Layer 5 of a small transformer language model trained on English Wikipedia (16 layers, counted from 0, width 64). Numbers have three digits each and are written without spaces.
A neuron's activation on a vector x is GELU(weights . x), where the dot is the dot product.

Input weights of the MLP neurons that the questions are about. A number n stands for (n - 500) times 0.0025.
n3: 658337505638547512465508635419393494376506535774637400635772484472448650350501297494604757753114670476559303427542826436527449491295396517488626358455354458305371373411295262345345242335700408
n12: 544488392609520383487446726602341348395598404619367369397311606655504667621514318540553586680587280644156534313264406506591541421203304464479512635607419652590581543508344470542733588479489586
n34: 546430413481462370695656376521621304460426347330360276450736412548619557465437401468399706226443424734619735706614529537459426465672449697463541737393419618434591387641502483512354499495470269
n38: 741392388298543401556500689735562721491782450479660310639497611361510561393608313593122721505291424406351479523639693761608426486320819586426521672455571352418608490414508423540583600656590417
n44: 534468491712510722414473397651514371294634484306518340750468438557711503620492550403347331691710536586196313413344304381539369452185486699507521299526498583569492593574293480405545465609679560
n58: 420568436653666386708394547861368729457788371650399625168261356412546465697672408334415493614485377341484603756421405625612435474557384601434350300510674362428466388523539650170323434363552562
n63: 528611626587260623813615615574471397589268391615514722466638760194580597525494543507638570513521486416620502477377628369464693647359632515442261535339569358347463541543512281615692476176525698
n75: 673388616587376596921316423199512430555407689519794286684423504458481463403377462251451685338630422600650580424466435317514887521574690722662547519369493703452414493438415449399409574462514395
n84: 604468519325211442265235493579319697532682544494568293547472593358599767568425508571337555386582580467451620521612226502542515479529613614644427417347506522453549401636529028328440569674423348
n126: 407491570271404318363700456520220462524420483451660643524427590631655448640430211459552675807484598387273421411588586498535502558315469667613445289480429442364796369526447584539539671522598460
n141: 342543659751248622728523588399599347594665353604406576607737473358550752467354322435384561353540380520350667544274509902409641717554563609551490411252351649566573538599433816439363388295350360
n165: 534401605520403418677532718245331426236356390482397392601535486544838651726394387269428770575603395663390819655534420535476729340598739486642398523548464367456586365228518599603261643470523399
n176: 536712568472343305616460473786498529237447453646442554420507432466610692518283543486596584641715350453576477342408504436457643489467797720405564644513301609507263488376603565143210540427520536
n179: 644379503653539739432630423644553428277357257491720522538594393504695419506705277512077298262594725581294609546790380602304531520400535641404512662591483563475499465273579486481441275320535495
n199: 646467448566373365627571516624581341640750332540486638594670445607487626452294434398402388685598344520386435388476628643441514466537454776717247439382683480452620320449390778644468781537725509
n215: 703765716568428446489580389748508433482696465585345459623663656437502582408463484559459550362691429513318271564326574609513339296401320381819501488461442447540367530617291339431711483430596836
n216: 700298470326460480478920341695668669512542298478633194671550634587676828784343594551380448526726367448658350711510287309521386657488378581584244727564458269484382335584516417345210569548599133
n226: 240370378497498423508487580301602676460920614483408363743585637512429386701544541465914473477385551504496166664448358529569680392615512400610589436698405670626179438521240429510400566579459369
n231: 322434632692734364650574475485427481721531264548618561632666729695569351402578527384616292617571663556439480312507613248648427465417497764406390586331653661469332432395389338596450693465467319
n270: 414651520428509556538434414287571484616569570640510756315465376407660306652543572596508657747405173505753219531378750408356540531090781609395371367461497381799389317360366264507301402348505767
n271: 577658650586491313680548728567522432685605483505380543477300734350569646423212481479608355464410681328350504416527745206594384444539853789464341735279401588779344516425350542518396609555713803
n278: 588828404568411593557480569476629250507601441463361378276441343352370223512594581166615809326671635685504490464368838501590641623470542505379453708626290445550438457387328486442453389563562642
n280: 459479466590586635467483523410381708608564333666371558472479541569491570356381527415573615395385504631545568599376380339720588367554375662465503731362655346587384567512465388443518465497379606
n285: 598745682521392517338676670378609489490467506463296420423636629507405645639594333691532533489686498468462431255429663575608321744446269457616423499541393647574613421407425713319280568374462508
n292: 388465647469228552466435717676584437635546451561466425463674471976546525548453422551385593470662607380378524635642643388242680618371160328422383314645476400541737551413653515467248368457637631
n294: 686526422595351441514490453582478640591625364525563593573502409520527531527547407478457464628333278525574495681440567636543624366466567538581277546618528463509656267473502672336433439644378474
n302: 331476414476603377680667558633324432458622448635295440312664788404329572680445469427515505391586204459740419427661564564431435613322355502545474661468396665495504629313639426453267724427328544
n311: 507737477407482520626618630513801469356540358478641572309538312589542626529623374549573378432626317369542305478657493485384385676413455879558375286539453557538722460287955323419450379680428322
n314: 702554494471406617419473586741595473604485257270569499392470531402636477553516426429445480501608401581504357646610577377547378233615634481528555417495475525619577625164469593324734296251499285
n316: 758391458787542446274618404427597466421688451285390351510390543540715647735422613252586609439522485490308793571488629468324434603687571406489443427473577363655461447427399516497476364478536583
n319: 367481547644457224504549385691474649526667325478356546567556727480460759518489403490468593681657523410450425637645410347643507377765649470646636423711421619465195562129380427413654660448387489
n323: 365494488456579461588349374682566511323679418396819363435516471627592594875365602508432389669536574480657587502496454561683413488177508532654409466293540585575399508547795405309366508359544552

Each question shows a token from some text and the vector x that enters the MLP there. A number n stands for (n - 500) times 0.0092.

"ric": 632571329419577437481403547404323453557453543512548481385336352489471497247598595619470362692482637351651420534483521470471520384621364441453418415464608515371554617651775632654508606690630488
The most active neuron and its activation: n311, at about 1.1

"v": 602601434437459404550432453448532509478518502481449682598298508625605560172377617515293350737506460462546408613591620411461599505618461189526493542463398417539512491551365703713624475586365488
Which of these neurons fires most? n199

"ap": 520640407406644466592231390317482395486391521463484522598535405384734450501487605600405468696423511377568504553440500617537506495662482204379440592437478532584454508686721561585563339463570544
The most active neuron and its activation: n323, at about 2.3

" term": 466501479439427604534433496464358458611339614395415559566355440349625539353583631326304349586472440427665406646436499420578451525601567232598452586382551721488460455647662635649560607601511548
Which three neurons fire most, strongest first? n75, n63, n271

"board": 503624462516518481571439605425517481650385670527415657591462403371445383272636561459363469622462545367592356483566687488408392535649381251619418536541509591434258677474673580553499466701346495
Which of these neurons fires most? n278

"ant": 421605597520587571346346468290501481443421707476403478477358559475534550457544576504424568576413477544569533529321560473473371342682429461466367611430551564440196557524689643610594731639520445
The most active neuron and its activation: n280, at about 2

"s": 391658401486562437503417507479375454386317527511560533486596475506637412173471581458478434663484350495756460571472702471372472410541414271427518619473624562431408474735663797563605531653484420
Which three neurons fire most, strongest first? n294, n34, n176

"ed": 502574529573571598403477482301438486458707553466534545491467420504509436346437639688325481636476418623701409528338657477321377366494419244565582491414518530289499583666654434448569560647523485
Which of these neurons fires most? n215

" all": 502551433407531586447414610355298506479512758394531697528489373496594503295575728588280449485522443553504469640452414466562377625500463390554484571463429510360399492576559679589613375740397393
Which of these neurons fires most? n84

" its": 539588330602498513503493546499405260607524773438366548578451353501537471239505577665408447573564320483628506558409526451567506614535437182534466500499538569510262487630661713564617436637480304
Which two neurons fire most, strongest first? n141, n294

" often": 510519357546510439531461493378350465548393600445470660499508398532585452299482609541451475584678321415579470610322532455620397543569571200569489616500503604447411413596775763464534688589265505
Which three neurons fire most, strongest first? n294, n176, n302

" cover": 457519398483565531554444541438367446545370598320503651746523429376408511372654685512327404652571528378524384452451605568482397630609552224473347615493550528388341547641842641451494554620532485
The most active neuron and its activation: n63, at about 0.42

"5": 634550389408502545420343561349433405400427614480466651539477393513588475479626641683311466562433538512456576577674576310363431505592421239430612548501426490345329605672711710522591594650337497
The most active neuron and its activation: n179, at about 0.42

"_{": 639516284480429358476464473443386500524401543490439569496490450401508509292531681649356454737515370556472616441620578320517596507550424147506486686502545461587405720570543713475609457638430494
Which of these neurons fires most? n12

" as": 324536466574554488357386610437347404497512698291507635473411374475571562441514647471360452517504323523653398582498509509495490458515562157527496632458606532582341541784790532572542510700442344
The most active neuron and its activation: n323, at about 1.5

"'s": 427672470547632523520491501425342277512463682430407577572482463613548524441470615701392477576649359467540451612358478344545470542550338127586562503516453560424440599611626651523424510665454306
The most active neuron and its activation: n285, at about 2

" $": 555507467597502545558408538390325475527375565417421548489375429412645570313618650570423495641545352516536532440574419307503473537498349301539500673389604551385312775666619739406630393690463469
Which three neurons fire most, strongest first? n280, n12, n75

"el": 428530500409566407285403552334438417529327669520545851567494341456471508305715535500528475731439548395528544488465608459464566342600375280672502569555452519449467480504464445633608514552631403
Which two neurons fire most, strongest first? n3, n126

"ur": 263500468526586468349341525404562411544431585456592426618470382500444514425688648469398307688517497525564663550488531401508476534579390132678472534594487399501342705670443533507567516518503448
Which three neurons fire most, strongest first? n226, n323, n44

"{": 604563339467426442501491572448296497479413535494426524385437554410643545305620694594307377655566362449544574348572542359424608574559450383461532538462583485477362743623733772444644546629408440
Which of these neurons fires most? n176

" Reg": 519509451401600509582484542490493405494296474521521500594599390407524621314535643472266292640444496560541547428494582536468461544416276051479511445571438448579427657673673654626698562622590376
Which of these neurons fires most? n292

" ex": 567543527407384589392474542468353381458444702336524598610550515374490633249420721594500332602527574410531477480468495494432366623530509259540484567491542457523418648678606564500512449756545265
Which three neurons fire most, strongest first? n84, n216, n44

" a": 393592351525484567543444485434343300531656701319450589497502383555504633224627441619379482584515377483588558590410481428489565598638347300487558544433428477507407624691685690584612437657415382
Which of these neurons fires most? n141

"iver": 449633552512688376591310435405487473450389554631443595584402447440530553397740688507465444541454512435537388382362563520550335560590452390403410561555494505468188563518639647616626634663496299
The most active neuron and its activation: n231, at about 3.4

" J": 485626425683438490521400576535418446423313730329529564689328564420552568346546521459396326617415458393532496501569521470368525442634326249540559568525392554567330541505726565699567543714506466
Which two neurons fire most, strongest first? n319, n271

".": 444562435425550460500422447520370288466468705506335578569416465531598550246557654433375336618490395433694505447587507453420593500534485300553626628415634602370448536704776658496446672482468430
Which two neurons fire most, strongest first? n302, n176

" to": 561564324616637484421496513356309438390550731399475703334430373551634474369507555550345489556622386631607482475416461475475462516637471335533652621518519399448453481607620468492473647501493279
Which of these neurons fires most? n165

"ens": 448595498466536398627437452352382585398435526455539449423377450560682459197466555535399481562511469443649439562548660329497401500691503303521334615526584587470245565665535756528575624616585454
Which of these neurons fires most? n271

"ar": 404684412567464604355369347458466377543549603486538398514371341526563540328601554424360469537348461546564558472509612454378373516737451281604417664429472465649410460720536724675703495523524453
Which three neurons fire most, strongest first? n316, n278, n34

"ame": 444700437411596562580354533439426461576462488570341458445400429450569445335703608402401432538448451500608360492395615478368479635683407296560433583523510616399338528637762708504572711690426445
Which three neurons fire most, strongest first? n278, n302, n58

" D": 514549501527491534494407536447451459386356674388506593479396388496595618334632442578326217681435445573457615579579626498468525581545350254482671475482371447467350496466665593621698484688513362
Which two neurons fire most, strongest first? n179, n311

" t": 516555311468517650537390364416370439417513672242530616557410461411565542288517617535431349640566403433572541624563601523429527702529397325570541593407370504522379502704597616604612590523409413
Which two neurons fire most, strongest first? n141, n75

"un": 458621457412458522481301536405417482447487444533482511427440377601672467366568595546499288709439580492577529575517587475530395630484368104540403517640620443553384490696671562557651350583624380
The most active neuron and its activation: n292, at about 2.9

"ered": 416552428450718476492523441399384405421427514366436538456437436619387594313631561575495498473408468529687530573390741451431407515626493206453458554511574540408372589680832582592409752694409436
Which two neurons fire most, strongest first? n302, n34

" song": 504510326485400525657485592563411366627476605461476661578403290469514462346603565524471365650469613382604444484449591479484442609676431100565493658393510556357367548684725511365485627674385548
Which of these neurons fires most? n63

"akes": 472546291506543621472323561343384578426423546466443566459385444600690354291635478609447530681531454506659503598414519529461517681535504263375416592491589475304274527661637580515552582628514464
Which three neurons fire most, strongest first? n58, n270, n280

"ific": 529650476448640504602463483369408317495499689557428486452308410388326583398476611648329396699496467474491553456393673460483353580514466240554436568434598480436296655661650715590660554566599476
Which three neurons fire most, strongest first? n271, n12, n215

",": 423634470587608388507490489461243327484444700318509478502452414496592510379521508523474359564526298425636577550566509409429491505615521311526576583423587537404412659593777792446518648554445466
The most active neuron and its activation: n302, at about 2.4

"yl": 520717436517360369418458607392458438621394660418521438461309334477400557343596561440545428564490465342655597495622655430408424502675406328562435578473483537520306638613674492465575654660455619
The most active neuron and its activation: n271, at about 3

"2": 574572542380596572469350498338473309496377658436482698497512389423615499473495552537257459632385438481409549520658616301437424367672484323413587558542499533424399562681813770518667550514389528
The most active neuron and its activation: n314, at about 1.1